Layer 5 of a small transformer language model trained on English Wikipedia (16 layers, counted from 0, width 64).
A neuron's activation on a vector x is SiLU(gate . x) times (in . x), where the dot is the dot product.

Input weights of the MLP neurons that the questions are about. A number n stands for n times 0.0043.
n19 gate: 20 1 -6 -3 0 -38 -11 21 -17 -5 9 -28 -9 -5 -26 55 -38 -14 -19 37 2 -4 34 -17 22 -3 -18 43 35 -17 4 42 2 -13 -18 -33 -15 -12 -7 -14 35 -39 68 2 27 22 -6 5 18 22 8 17 -37 -10 18 40 12 -42 22 40 -15 -24 10 9
n22 gate: -6 17 27 -14 -36 4 -28 -42 -30 37 33 -28 40 -12 -8 -24 2 10 35 25 11 -28 56 -35 -15 -2 -22 -38 24 5 -19 69 0 31 -38 12 -26 8 7 -8 33 28 5 -37 0 13 -27 25 30 -16 14 20 -5 -46 33 12 -16 19 28 -9 3 0 -2 18
n30 gate: 43 -35 10 5 0 -8 -2 4 -5 -32 73 3 66 -13 5 -19 30 28 -9 24 -15 3 17 -24 -40 -53 11 -18 -31 16 3 44 -8 -27 -9 -7 13 -24 -6 -4 -18 -14 -1 -7 44 -12 39 27 61 -29 -51 -11 -35 44 -14 -51 2 -25 31 1 17 -14 -25 -10
n35 gate: -17 31 -37 38 21 22 -25 13 -27 -25 -2 39 41 -22 51 27 9 -2 23 43 -20 -22 32 11 -23 -6 6 42 13 -1 25 41 54 8 -6 19 24 -31 -23 13 15 -40 0 -7 -6 15 -9 -3 -10 -30 1 20 12 39 9 -6 -15 36 24 14 -57 -60 -24 10
n36 gate: -3 25 -37 -19 0 -37 4 -4 -11 -2 38 25 5 -26 -27 26 8 13 6 -19 1 -24 27 26 -2 -26 -10 -22 4 10 -10 -19 51 8 -12 -1 39 -30 3 22 6 -10 -41 59 15 2 39 13 -25 43 -31 5 6 39 -28 -4 -6 21 24 35 18 41 -25 10
n42 gate: -22 27 31 0 0 10 29 -13 9 24 44 16 -4 28 -10 7 22 42 -14 -5 -1 -15 -34 -33 -25 12 -40 5 -13 -22 36 40 6 14 2 1 12 30 -3 -48 -38 -32 -21 -2 41 -19 37 -21 7 17 28 4 -42 -42 -4 18 -26 9 5 26 12 -3 -29 21
n54 gate: -15 -53 19 7 -10 -45 11 -7 18 -3 27 -10 13 -19 28 -34 13 -43 40 -7 -12 -54 -2 53 -7 -28 -17 5 -3 -4 -44 52 -18 25 -34 5 -34 -21 -12 -18 14 57 -20 15 -16 4 -13 16 34 -21 -21 -19 12 -22 -34 27 27 -2 22 27 0 5 23 -21
n56 gate: -29 47 10 27 6 14 -27 7 -35 5 41 -8 31 5 -61 -5 -26 33 -8 -26 22 25 32 32 20 -12 -21 52 0 -21 -20 14 23 1 -19 12 1 -2 -26 11 -9 -18 -5 -1 48 14 -26 11 3 48 18 -26 -26 -24 -23 -42 -49 -6 15 18 -20 26 -4 -17
n61 gate: 57 1 -6 -57 -11 1 -24 -4 -18 12 22 -24 4 -18 33 1 5 17 7 7 23 -20 9 14 10 39 29 32 26 16 15 -5 -28 18 -56 -5 33 7 -22 5 -8 22 -30 43 -18 -20 -21 22 -50 -30 4 19 20 38 8 -14 2 -22 -27 -31 31 -41 10 -31
n65 gate: 1 -5 8 -13 -48 20 18 35 -15 6 33 19 -12 -14 -6 16 -18 -17 57 25 -5 21 14 -32 -64 13 -37 52 -44 28 9 -31 5 5 -58 9 49 14 2 23 9 -22 32 30 6 12 -33 10 -74 -14 8 36 8 32 -2 -14 11 3 24 -18 -4 -19 13 17
n70 gate: 18 43 20 19 -13 -16 -23 50 43 12 39 -16 -3 -6 -16 1 38 19 -7 40 63 -29 -18 12 -30 13 -20 -2 8 8 -15 -6 39 -13 12 36 -7 13 42 -62 -10 12 7 -26 -6 -33 -22 -28 29 -28 21 33 -4 42 -6 -26 -43 -27 -18 20 -29 1 -25 13
n75 gate: 3 -19 -27 18 24 67 20 -19 -15 47 5 -57 -55 23 -22 -45 24 0 -4 28 -7 8 -17 17 27 -13 -30 -15 21 0 2 -10 17 -11 24 3 -27 16 35 28 10 24 16 19 26 -24 -27 -25 35 -6 18 26 2 48 -9 35 -10 11 -19 16 12 -12 -2 45
n80 gate: -15 9 -36 22 14 -73 -6 31 -44 17 4 5 20 -10 -16 6 18 4 -55 -22 4 -16 38 -26 41 -31 35 15 1 -13 -31 18 -33 23 -1 -39 -8 -46 -9 -13 -1 -61 37 -19 -31 10 -9 -16 -39 -14 12 29 -62 26 3 -6 -19 -3 7 -65 -18 50 -9 -54
n84 gate: 7 -38 -45 16 22 31 36 2 -7 -13 28 -19 -2 -16 0 -15 -6 43 -40 12 12 -39 11 20 -5 8 30 50 33 41 14 -16 -21 45 10 -48 -11 -10 19 -11 -13 29 -3 40 -25 -8 28 7 18 -75 -32 7 13 -34 27 -12 -22 29 -9 39 -4 -12 -28 -17
n97 gate: 14 3 -17 21 23 -17 -5 -20 -14 -7 -13 -9 -19 39 11 -26 -24 25 -29 -6 -32 0 2 -25 -7 42 39 67 9 -46 -37 34 -46 32 6 27 62 10 22 4 -31 12 13 -26 21 -23 7 -27 -18 -13 -11 24 54 -50 -45 -12 8 10 -15 16 -12 -3 -47 26
n113 gate: 14 -16 -6 29 -11 13 -46 -2 -60 -4 0 -5 -4 5 16 -5 -15 -9 -15 33 -1 -11 41 -20 18 13 22 41 -48 -47 48 0 5 -37 12 14 6 -8 -51 -25 -5 8 -30 9 15 23 -10 10 32 14 7 0 -9 21 -30 -22 14 49 -2 -13 65 -14 -1 47
n115 gate: 40 -6 15 16 -31 -17 -19 24 -32 -9 33 1 -36 7 -1 32 33 22 37 -43 -5 -19 50 -2 -9 -30 1 -6 -31 -52 -17 -1 -21 21 24 -25 1 30 19 -23 -72 39 -13 13 20 2 -28 -45 40 -4 13 -12 -7 -33 45 -51 -9 7 -14 13 -45 11 -9 6
n120 gate: -31 -33 -23 -48 2 -2 11 21 -5 -4 9 31 11 31 -5 -23 56 -28 3 30 26 -6 -12 26 4 80 -12 -43 -4 -34 -21 -27 -48 20 15 -1 -18 -18 -9 23 -21 -28 -2 -22 -25 -50 22 0 39 2 -27 6 -6 15 -7 28 27 -37 27 22 7 15 23 -26
n121 gate: 5 50 3 -4 -5 -46 20 25 -16 12 -3 36 9 -11 -7 13 8 1 15 0 -31 -25 -3 63 -10 0 30 15 -1 8 34 1 13 16 -13 -23 19 -23 16 3 -13 31 -16 3 -26 -19 6 -37 -19 40 13 10 -28 -6 -7 -21 -2 30 29 30 19 -12 21 -23
n129 gate: 2 39 12 -26 0 15 34 -8 6 59 56 -5 -6 51 -36 -24 -9 -1 -49 23 30 -10 7 11 -18 9 -8 -26 -55 -2 -28 -10 -10 19 -36 26 -12 -10 -2 -1 14 9 -6 -12 -36 20 -14 -22 28 -12 40 -17 30 42 -81 0 4 17 -33 -20 29 7 -18 3
n131 gate: -22 -42 -6 31 66 30 5 -38 -28 42 15 -34 43 8 5 -45 -10 33 -20 24 31 -16 -7 14 37 4 -9 12 -22 6 4 -28 -26 7 -1 61 -26 11 -29 -1 -12 34 -24 47 -25 -31 0 10 -17 1 -3 18 36 0 13 -1 -12 10 -2 -1 -20 6 27 -28
n142 gate: -33 -55 -18 -52 39 -10 14 -26 15 -2 49 -27 -31 13 12 -5 -32 -4 -16 10 6 28 -9 -19 -14 -11 -6 -29 -40 67 -42 25 -12 -22 -13 -42 -28 -16 -47 26 -1 -43 11 -3 10 -4 34 -20 -9 12 35 3 -19 -37 1 -34 11 9 -24 16 -5 10 -8 -31
n144 gate: 14 16 -16 -41 -43 5 -7 -5 -15 28 26 -22 -32 17 40 24 -43 14 -2 35 36 35 -18 7 48 -1 50 -41 -79 -38 -2 3 13 -24 18 -5 27 -19 35 -2 -11 41 9 -35 12 2 -29 53 38 9 0 16 -14 -56 -22 -10 -2 -3 3 53 21 -15 2 9
n150 gate: 5 -41 -14 33 -11 -6 -23 -1 -49 12 30 -14 -56 24 44 -15 -37 6 -1 45 18 -8 9 -23 -21 10 17 -16 -1 14 1 -32 9 -32 -40 17 39 -2 24 18 2 3 -6 24 -52 15 12 17 -9 -1 40 0 12 24 -8 -1 -34 -5 -31 -35 43 25 -20 -21
n166 gate: -7 -27 19 -13 -25 -4 0 14 0 -39 20 26 9 15 83 -6 -7 10 -9 2 -39 9 16 -15 -1 -19 -7 -6 -21 -43 16 -18 -3 32 -14 35 -31 -3 -6 14 14 2 6 19 24 25 -14 -8 -45 -15 41 -53 13 -30 4 8 42 22 15 40 51 3 37 21
n182 gate: 0 35 18 8 8 -16 -20 24 1 3 -9 1 17 -3 3 17 -23 30 27 9 35 -19 3 39 -14 23 47 13 11 -21 -4 -1 52 -10 8 28 -37 -31 40 -7 -22 38 -26 -30 -36 9 9 13 40 1 41 53 -8 -16 15 16 45 -18 -9 3 23 -17 -10 -35
n19 in: -27 23 -30 8 20 0 11 -27 -10 -9 17 46 -10 -7 39 -23 8 24 4 18 17 -40 16 1 31 -31 -4 -24 -36 31 10 39 35 -11 21 21 -7 38 -16 45 31 22 -52 35 0 -2 30 0 -1 31 -26 -11 29 -21 -38 26 3 25 27 -25 -20 -15 1 29
n22 in: 10 -2 11 -25 -15 14 -6 -29 -50 -3 28 -17 -23 -26 -26 -10 19 55 -14 24 24 2 37 -18 1 15 10 5 35 -25 -12 -31 -11 18 -46 -18 3 10 10 22 -6 18 -50 -31 -41 9 36 11 -7 -40 29 11 -37 19 69 -16 -33 -37 -4 -41 -5 32 -4 -7
n30 in: 30 -11 -25 -7 38 20 -13 -12 -65 18 -6 -11 -2 30 -44 10 -24 -29 -10 -30 16 15 44 3 -41 -22 5 -16 6 9 -18 9 12 -14 64 12 -33 5 -57 3 -29 52 2 -19 35 -19 8 10 44 10 16 19 9 28 -11 26 48 3 -10 -24 -22 -12 -22 2
n35 in: 33 26 -42 42 -19 13 7 16 -46 5 7 42 -23 -11 3 17 -15 -10 -17 -10 32 -14 49 46 -35 -28 -28 4 -10 -16 -25 15 33 17 -30 10 -6 25 16 41 6 25 -14 -20 -2 45 -18 -7 -35 42 -6 0 -11 10 21 -23 -21 23 -13 -31 -9 -4 -27 13
n36 in: 20 -4 -24 36 -19 2 17 -33 16 -20 -32 28 14 -20 58 -59 58 -2 -15 9 25 -14 -15 6 -19 -7 36 22 -17 -1 -10 -19 10 -13 14 -16 10 11 -8 17 41 -1 28 -1 24 50 -19 -17 -37 21 12 10 31 -19 47 12 -12 6 -45 1 43 5 11 -66
n42 in: 30 38 35 -14 1 -41 2 41 16 -10 51 5 2 -31 1 -20 33 5 -1 1 11 -14 3 -1 22 23 -25 -22 -36 15 -33 18 0 -2 -33 -8 -12 32 -29 -30 20 24 8 -52 1 11 26 10 42 8 -20 -4 -5 0 -14 0 -16 -3 -25 26 -62 -33 7 -19
n54 in: 39 -1 5 15 12 -21 -66 4 -25 -7 -21 -17 -4 -12 -82 -51 -18 8 -24 2 42 15 -10 23 22 -42 37 -27 6 -6 21 -32 22 -14 10 -8 -1 8 31 33 -10 -19 -6 -15 11 6 -28 9 20 3 0 2 18 23 -6 -16 24 42 -29 -29 -8 20 20 35
n56 in: 14 -19 -11 -49 55 -6 25 -6 12 40 31 26 -30 12 15 4 13 -18 -12 -21 17 15 -7 17 26 -2 -35 3 -46 42 10 24 54 9 8 39 -49 14 10 58 -3 -11 -17 21 -1 -4 -12 20 2 -1 3 -12 -16 53 21 -12 -2 5 -43 -18 -25 -11 6 -8
n61 in: -21 1 -19 -31 25 1 14 26 20 40 -20 34 -38 12 -21 11 25 -15 24 -8 24 -13 -50 -16 -55 -20 -32 2 -37 0 10 44 -7 -22 69 35 14 19 23 18 -18 -20 -11 28 41 -14 4 3 20 -18 -1 -30 53 14 7 38 -33 -25 -41 -22 -6 18 3 -4
n65 in: -19 -33 6 3 -20 16 -24 -26 -22 32 -6 6 33 15 -18 -44 30 28 29 -64 11 53 -48 -12 -23 25 46 7 -2 -24 -6 -18 -12 16 6 28 -11 27 38 -12 3 46 21 -6 9 -9 -23 22 -44 34 -14 10 -2 -4 39 34 46 17 8 -52 9 23 -7 34
n70 in: 26 -43 9 -17 -19 18 49 -53 13 44 23 -23 -17 43 -11 17 -60 8 -31 14 -8 -12 -15 -27 -20 -23 -7 -19 12 4 7 12 5 22 36 7 -5 30 25 -63 0 -26 22 -20 -60 7 -2 -2 21 17 -5 42 3 -30 28 10 -15 10 -16 45 0 -4 -8 8
n75 in: -66 -10 20 -18 22 -24 -23 -29 -13 -28 -44 12 -22 -16 69 12 2 -10 40 -46 -7 13 2 -7 1 -23 2 33 -22 3 -16 -27 21 -6 19 43 -14 0 39 -5 18 1 -4 27 -41 -17 5 14 45 22 -7 25 40 3 38 21 31 -15 10 17 21 -9 12 -6
n80 in: -2 0 -28 -23 2 -11 -33 46 44 -48 -26 58 30 6 -2 30 -27 -1 -35 75 -2 -15 31 13 27 -1 -27 20 29 24 3 20 21 38 3 -13 -8 -8 17 -20 11 -21 34 16 23 -3 -3 38 -20 49 -53 40 -22 33 -22 4 -32 31 11 20 -48 -4 -46 4
n84 in: -12 36 4 -17 12 -38 -29 16 2 -5 33 22 -7 -35 -13 18 12 -27 -28 -13 1 29 -13 10 10 -10 -4 23 28 2 -2 41 -6 29 -7 -32 8 14 -5 -15 56 -51 -56 -31 -23 19 -14 19 1 15 -34 -21 28 74 -41 35 10 18 25 -3 7 16 27 7
n97 in: -24 34 21 -28 41 -10 -28 0 10 29 26 -20 3 -20 26 12 17 -27 42 29 -30 32 -7 -12 5 -26 -35 39 12 3 -34 7 55 16 -34 -19 13 6 30 -26 -21 -14 -44 -8 -37 -22 -17 -12 0 10 42 30 36 21 -3 -39 26 -24 -40 -30 -33 -17 -1 -27
n113 in: 14 45 -34 -26 -26 -18 -5 21 -20 -4 16 50 -18 -12 -6 -9 -12 40 15 -11 -39 22 -7 11 0 11 -32 17 -10 5 -11 -3 16 42 -15 -26 -8 58 -40 -54 5 -21 -22 -24 41 25 13 -7 24 10 -1 -43 -65 27 11 -35 7 14 19 -41 13 -2 -21 -18
n115 in: 11 28 17 -2 -26 -7 -12 22 3 33 1 14 -38 -41 -10 0 48 17 -19 9 -15 -27 11 30 10 16 -7 4 18 -43 -28 -36 -43 -20 33 -14 -32 12 -3 33 -25 -4 60 -22 14 40 7 -74 36 11 27 -20 6 20 17 -21 21 25 -8 23 -33 4 -2 14
n120 in: 7 16 38 12 11 25 16 -50 41 18 1 -6 8 1 11 14 -17 44 8 -10 -8 20 35 2 -34 -49 -2 1 17 10 10 67 12 1 51 -5 3 -19 16 12 14 -1 -1 26 72 42 -12 -8 -4 4 -48 11 17 5 27 -43 -23 -13 -19 26 19 -24 -1 -48
n121 in: -3 -4 -3 14 -19 1 -18 -10 25 -18 -3 -13 6 11 23 -14 -2 -52 -41 -39 9 -12 6 25 24 24 20 14 -13 -12 52 -2 32 23 6 26 29 18 -68 9 -9 -5 1 3 4 18 -40 21 32 -2 -5 -7 -25 22 -5 1 -28 -31 7 28 -1 64 -11 17
n129 in: 13 1 24 -14 -1 -1 -45 -33 12 -24 75 -4 -13 -22 28 -36 -9 10 16 43 34 6 -52 38 -13 31 6 5 -29 -17 -7 -2 -18 -4 -27 27 -17 -41 -2 -4 25 20 -29 9 -15 -9 1 21 40 -18 24 -43 15 -11 -12 20 18 7 -12 -5 -17 -30 29 -20
n131 in: -8 -5 -1 32 46 -21 -33 -3 -40 -11 -11 -16 9 26 27 -36 -11 21 -10 11 38 0 -38 -6 -34 0 7 -35 -9 -4 4 -44 -51 26 13 3 -14 16 -44 8 -7 -3 -2 -3 -25 24 -47 -58 -56 -38 7 -9 -10 10 -20 -15 20 9 -35 -7 -27 17 17 -26
n142 in: 64 16 17 -14 -8 53 6 -14 -47 34 -6 -17 -5 -21 -21 -22 61 -32 42 -13 6 66 13 -25 5 28 -10 4 21 -3 5 -3 10 13 27 -17 6 29 -25 14 27 -33 7 -15 21 -15 21 -12 -5 29 9 5 4 -32 12 7 -17 -9 -15 16 12 -46 17 -30
n144 in: 12 -28 -11 -16 6 44 8 -3 23 39 12 -27 -33 -27 46 30 -28 17 38 0 -7 28 6 29 57 -54 48 4 -6 -51 55 -24 -51 -4 22 3 27 -1 -6 -5 -5 10 -20 -7 -6 3 -7 -6 -30 21 -19 -46 12 -24 1 -12 11 15 34 -6 33 -5 49 5
n150 in: 40 46 13 9 23 -19 -18 24 -29 -5 42 -20 -11 19 1 -8 20 25 34 14 32 22 -6 8 -25 -42 35 -1 5 -12 1 -12 19 26 -32 17 0 11 43 44 -4 -8 12 3 -46 28 -30 4 36 -2 -9 -44 -17 17 29 -44 -40 12 -26 -39 16 26 -2 66
n166 in: -57 -10 31 -16 11 -26 -6 -27 4 -4 19 13 -16 -23 -24 34 19 -35 -12 21 -14 21 14 1 -5 27 -16 36 12 26 -49 -26 -24 -1 12 63 -45 -28 -28 -57 -4 28 -29 -18 26 22 -3 17 3 -22 0 44 -16 -40 -7 21 -26 -27 -9 50 7 -20 -4 33
n182 in: 35 19 6 95 29 -58 -56 4 -24 19 12 9 1 8 -32 14 2 -29 2 -10 13 40 9 -20 -29 3 -23 0 12 7 12 -22 -24 -41 -6 33 -16 -38 -21 18 -33 12 13 54 -2 13 10 4 -21 -21 16 7 -16 -3 -28 30 5 0 17 30 18 -30 13 24

Each question shows a token from some text and the vector x that enters the MLP there. A number n stands for n times 0.071.

"v": 30 7 -31 -12 13 -7 -11 -12 11 46 19 -23 27 -11 -5 -13 -39 5 -38 -2 -22 19 8 23 -37 -20 -36 31 28 14 -18 -24 4 -12 10 -20 19 -9 -13 50 4 -18 1 56 -23 16 -22 14 19 34 -4 -23 10 22 -50 10 26 3 6 -43 -31 -22 -9 24
Which neuron lights up most? n56

"a": 33 10 16 -17 17 14 39 -22 -43 0 -26 18 0 12 -15 16 -9 -14 -34 -7 10 22 23 -10 -10 5 -77 6 -2 -34 -17 -19 -21 13 0 -1 -18 55 -14 -10 -13 13 -16 18 -8 41 -34 25 27 43 -32 -22 3 -18 9 -8 4 -20 4 -32 -27 50 7 4
Which neuron lights up most? n56

"g": -4 15 11 -45 -46 4 23 -21 1 -28 14 -18 -21 -5 -24 -24 -52 -6 -9 -15 6 -16 38 -10 13 13 13 44 9 5 38 -35 14 -32 5 3 27 3 14 -19 -10 7 4 33 -29 -15 -23 13 13 13 -30 -73 -1 7 5 17 -10 11 -13 -11 47 15 40 31
Which neuron lights up most? n150

" is": -13 -9 17 15 14 8 -16 19 -12 53 -21 -25 11 18 40 -33 8 4 -32 41 -44 -21 14 15 -15 -13 -2 4 -30 27 9 -11 30 -29 6 5 15 38 37 17 -35 -7 -25 3 35 6 -15 -22 14 20 -28 -10 -30 -37 -17 53 22 -12 -25 -37 -16 -19 -26 22
Which neuron lights up most? n97

" are": -20 -8 -11 4 7 14 -6 32 -14 40 -20 -36 8 -3 22 -27 12 -1 -25 16 -47 -22 5 8 -19 -2 1 12 -5 26 -4 -10 23 -32 24 3 20 38 42 2 -36 -3 -20 18 35 17 -10 -25 15 29 -27 -8 -22 -38 -6 71 19 -6 -36 -26 -33 -27 -3 25
Which three neurons fire most, strongest first? n75, n97, n22

"ic": -37 24 -11 -2 0 -27 16 -13 63 -1 -13 -32 -24 -5 -14 -40 1 0 2 36 -10 -10 59 0 -33 -48 -16 -17 12 19 18 -21 -11 -35 19 20 -21 -17 -21 5 -14 56 5 -17 -7 14 31 18 -3 15 19 5 47 -10 -5 8 -3 4 27 -58 -21 -19 20 19
Which neuron lights up most? n54

"ak": -2 31 33 15 7 -38 22 13 11 21 2 -22 16 19 5 9 -42 -17 18 26 -3 -11 -37 -1 -16 -26 -29 -3 -5 -8 11 -64 -9 -23 43 -10 -1 2 7 -7 14 16 -29 18 69 38 -17 16 6 3 14 -19 -23 -46 -14 -11 3 -12 -2 -54 -1 3 20 24
Which three neurons fire most, strongest first? n144, n166, n113

"k": 8 43 50 -8 -13 -12 15 5 31 33 12 2 -39 -33 0 -28 -13 -40 -4 18 -5 3 -12 -5 -9 -11 -32 -10 1 6 32 -21 5 -37 -31 -39 -42 -6 27 5 -6 31 -26 10 22 29 -20 53 18 22 -7 -22 7 15 -1 2 -42 -18 -5 -26 -2 -2 38 -2
Which neuron fires most, and how strongly? n129, at about 2.7

"ra": 13 -2 -29 23 -19 -4 16 -42 19 2 -36 -4 20 26 -24 -4 -25 6 -11 81 2 26 10 7 4 10 -22 -22 2 -7 -17 -42 -6 43 23 -4 21 29 -1 6 12 -14 -12 -10 37 -5 13 30 -17 42 -50 -15 -19 -31 11 -4 -45 -9 -24 -13 -14 23 2 -5
Which neuron fires most, and how strongly? n120, at about 1.1

")": 12 36 -22 22 -17 22 -21 -38 2 31 -31 36 13 -33 37 25 -3 10 -57 75 -18 12 17 -5 46 28 -15 8 -6 21 22 -33 12 -4 -4 4 -3 19 18 -6 -18 -17 -37 -21 -25 -6 -30 23 -8 3 -21 -15 -6 -10 -2 -27 15 -19 0 -28 14 -25 12 -15
Which neuron lights up most? n113

"im": -22 -7 6 -40 34 22 5 -11 40 27 -62 0 -13 -2 8 -29 -1 -6 23 4 -25 47 -4 8 12 2 -13 -5 31 28 -9 -6 -16 -45 28 -39 0 -2 21 6 -13 -40 13 15 14 13 -6 20 -34 39 -14 -8 -9 10 -4 15 -3 14 -19 -53 -60 40 29 9
The two highest activations, in order: n142, n80

" (": 38 41 16 10 47 -1 -14 47 2 16 -43 -7 1 -3 6 -5 17 39 -37 18 -35 29 19 -23 -5 28 -9 1 -16 32 -23 -17 -10 16 10 -26 -13 -19 11 4 -1 -14 -38 -20 -22 -12 -5 31 0 7 -27 -28 -7 -3 35 41 -47 -44 10 -19 -4 -25 -18 -10
The two highest activations, in order: n80, n84

"n": 7 20 38 -28 -41 5 31 -2 -7 -33 4 0 -20 -15 27 -13 11 36 -2 23 13 21 -28 -7 -4 -6 -24 -13 11 -17 24 -10 -18 -75 7 18 4 -14 1 -2 11 32 -31 5 33 -3 17 -13 27 50 18 -21 18 -35 -4 -30 -62 -19 8 13 -32 0 -22 34
Which neuron lights up most? n42

"r": 46 -10 15 -8 -3 -36 -11 -11 23 -43 -19 11 -14 -44 -19 -54 -19 6 -7 30 14 -2 10 23 -24 50 3 16 -1 -12 26 -8 -8 5 41 -17 3 20 -53 20 1 -26 7 34 -12 -8 5 -13 34 33 -30 -4 27 2 -14 31 8 5 -18 -52 -21 25 13 -25
Which neuron lights up most? n61

"our": -7 19 0 -52 0 -11 12 13 59 14 -23 -3 -6 15 -4 -13 -9 -37 -5 18 -23 27 62 1 -18 7 -32 25 11 -7 61 -13 27 20 24 16 -7 -13 -11 -32 2 -72 -49 -2 5 28 20 23 -17 3 -6 -10 -18 -9 -2 -26 -32 -41 17 -12 5 15 3 -4
Which neuron lights up most? n56

"ar": -42 11 16 -24 -11 -18 -23 -18 19 -21 -12 6 24 -18 -19 13 -16 -4 -10 5 -15 58 22 -5 -31 13 -64 -31 -32 11 16 -4 1 -9 29 14 36 41 18 16 45 20 -72 -11 -18 14 6 -13 -9 34 -37 18 -25 9 6 7 -4 -2 7 -34 17 -20 38 11
Which neuron lights up most? n65

" h": 5 23 18 33 13 3 -19 11 -18 43 -32 -14 18 -27 21 -27 -29 -17 7 19 -41 -43 36 22 10 20 12 6 -4 17 12 -15 0 -24 -15 -10 -9 27 26 -6 -3 -45 -45 9 11 -6 -52 23 37 5 -32 -5 -13 -39 25 22 -12 1 -6 -27 -56 34 23 12
Which three neurons fire most, strongest first? n54, n35, n19

"ing": 8 19 21 -30 -9 -22 -7 -36 -17 30 -12 -10 -17 -15 25 -5 21 -42 -20 43 2 -1 20 -41 17 30 -27 12 24 -4 21 -20 21 -11 42 -20 10 1 20 22 -16 6 -71 -13 9 -29 55 6 34 19 -9 -7 24 -13 -22 16 -31 13 -24 -43 3 -18 -10 5
The two highest activations, in order: n97, n61

"ol": -10 7 46 5 40 -36 13 -65 34 -52 -27 -15 41 -5 64 -17 -1 -26 -7 -2 -14 29 31 6 -7 -33 -12 4 6 -10 26 -28 23 9 7 5 15 0 -31 4 -13 -26 5 -33 12 14 16 9 -4 -15 -55 -33 -18 -3 23 50 -25 -4 4 4 -27 2 26 6
Which neuron fires most, and how strongly? n166, at about 2.5

"in": -53 -5 26 -25 35 -38 18 25 -2 1 -27 5 32 43 -15 -36 26 -4 0 -9 -22 4 4 -25 -6 -13 -5 20 5 -8 22 -10 15 -20 -4 -3 21 -6 -19 -8 -7 -44 -61 -17 42 26 -2 30 37 25 -3 -20 1 -11 30 36 -5 -14 -7 -48 -37 35 -23 -15
Which neuron fires most, and how strongly? n56, at about 1.3

"es": -19 8 4 10 -9 12 10 -50 16 27 7 -32 17 -16 14 18 26 -26 -53 31 -7 45 25 20 -1 0 -6 -23 30 2 24 -22 -40 -7 33 -11 -3 -19 15 -38 -32 17 -44 28 -7 34 12 -14 6 18 -14 -9 5 -19 -3 12 28 -22 14 -65 -20 21 -10 26
Which neuron lights up most? n56

"t": 10 27 9 -10 -5 -4 43 4 0 11 -10 30 -6 -26 -51 -41 -21 -10 -44 19 -3 6 -6 93 10 7 -53 -18 20 51 -37 -23 3 -25 9 -20 -12 24 -12 27 6 -23 -11 -27 40 14 -21 30 1 9 -11 -15 15 7 -3 23 30 20 -20 -43 -51 17 14 -8
Which neuron fires most, and how strongly? n56, at about 4.9

" G": 17 29 8 7 10 -14 -15 5 45 4 2 3 28 -15 19 6 -17 -6 -37 18 -20 -6 48 7 -9 -32 -18 -14 7 6 7 -42 -10 -37 28 -6 -17 -13 28 -34 16 -2 -25 12 17 -40 -33 53 17 -19 -28 -10 -13 -11 31 27 24 -7 -37 -27 -17 3 8 28
Which neuron lights up most? n30

"ig": -19 -10 -12 -29 -43 22 -3 -4 43 -28 3 -30 37 -28 -33 -39 -20 -2 7 -10 12 -4 37 14 58 2 -16 28 33 11 13 -42 -1 2 45 -26 23 -5 -19 19 0 -16 -15 34 10 25 -15 7 -17 -4 -35 -45 23 -7 35 30 -11 -6 -37 -5 -14 -12 20 6
The two highest activations, in order: n84, n36

" at": 0 17 18 -18 13 24 -15 1 -10 15 -30 -19 -20 0 51 -30 8 -11 -9 37 -26 -7 20 -39 -33 -28 7 -16 5 41 -5 -33 10 -1 -17 -33 2 22 6 14 -6 -46 -45 -23 53 -1 10 59 18 23 -1 -13 -15 -18 25 53 5 -7 -12 -15 -17 -18 -14 -1
The two highest activations, in order: n142, n22

" d": -4 37 10 18 13 18 -11 18 22 34 -20 4 32 -23 13 -48 -30 -4 -12 9 -33 21 -23 3 -18 -6 -14 6 -18 8 6 -21 0 -29 -8 -17 21 -29 35 -53 11 -18 -37 18 26 17 -19 31 -6 10 -33 0 -23 -7 49 42 19 -31 -18 -38 -38 42 4 2
The two highest activations, in order: n65, n115

"0": -7 32 28 -19 -14 -37 2 -23 22 -18 -36 25 35 11 -30 -34 -2 13 -36 -9 -16 12 -26 11 -12 -14 9 11 41 60 47 -10 2 -14 -12 -24 -22 31 15 21 -18 20 -20 19 -31 14 27 20 14 23 -59 8 9 -25 -2 8 -10 1 -5 -21 8 -53 -14 16
Which neuron lights up most? n84

" se": 11 0 10 19 13 27 -36 -11 -8 49 -8 -46 30 25 5 -32 14 -12 -13 -6 -44 7 9 20 3 -1 -19 2 7 -2 -23 -19 -6 -7 33 -15 24 -4 39 -26 -9 3 -31 -1 10 9 -4 33 15 17 -27 -17 -34 -51 13 47 -7 -2 -22 -12 -94 17 1 55
Which neuron lights up most? n97

"ry": 40 0 8 13 11 -46 7 -26 9 -26 17 0 -21 7 -4 -22 22 -22 -5 36 18 -7 24 19 -35 34 -7 -52 28 16 44 -18 10 10 25 32 -28 -22 20 -8 -26 18 -28 -8 22 11 -17 14 -4 34 -42 -24 21 -15 -14 -48 14 -36 -11 -24 0 -9 -5 36
Which neuron fires most, and how strongly? n30, at about 1.9

"ed": 4 9 -18 4 -6 13 8 -48 2 6 -4 -24 -11 -16 9 -21 24 -25 -27 24 24 39 -14 17 -16 36 -46 3 39 -49 -18 -12 -6 -27 10 17 23 -55 20 -36 -14 7 -32 23 18 18 -9 -34 10 20 -16 -3 52 -6 23 29 27 38 -27 15 -46 -18 -4 33
Which neuron lights up most? n97

"it": 14 21 5 17 -55 -12 49 -15 4 -18 18 3 -50 -40 -8 -15 6 1 1 -14 -7 -20 19 -28 -32 47 -31 5 43 16 16 0 19 -37 46 38 0 -4 -9 -35 -15 23 15 16 -32 38 -23 6 -1 15 3 1 18 -4 -4 25 42 -1 -10 -11 -58 -13 -70 -10
The two highest activations, in order: n70, n115

"iv": 40 -32 6 -24 4 7 23 -5 40 3 24 17 31 13 -17 -29 -1 2 19 9 -28 25 -8 23 -56 -1 -15 44 -13 28 32 -52 -5 -19 -3 17 -4 -12 -15 18 10 -16 -10 8 -23 -6 -3 23 -12 45 -47 -40 3 -14 -17 13 4 16 -8 -59 0 -12 7 -12
Which three neurons fire most, strongest first? n65, n129, n61

"y": -11 21 51 -14 19 -25 3 19 7 -7 -38 33 -20 25 -9 -6 -8 -16 -3 38 -13 9 15 16 24 2 -33 -17 21 -14 14 1 9 -44 23 -55 44 8 8 -3 -36 26 -9 -15 -11 -11 -55 27 7 -5 4 -14 -2 20 37 15 -17 -26 -42 -15 -49 3 5 32
Which neuron fires most, and how strongly? n115, at about 1.6

"ation": 19 29 12 10 -14 0 2 -7 -10 19 -14 8 -2 -16 -18 7 0 -23 -10 27 -5 15 6 19 -12 44 -19 24 17 11 4 6 24 -56 8 11 -24 -6 30 -15 -32 12 -19 -5 -7 0 59 -55 2 25 -52 -12 50 -36 -44 -7 -3 5 -17 -15 -9 5 -23 37
Which neuron fires most, and how strongly? n97, at about 2.5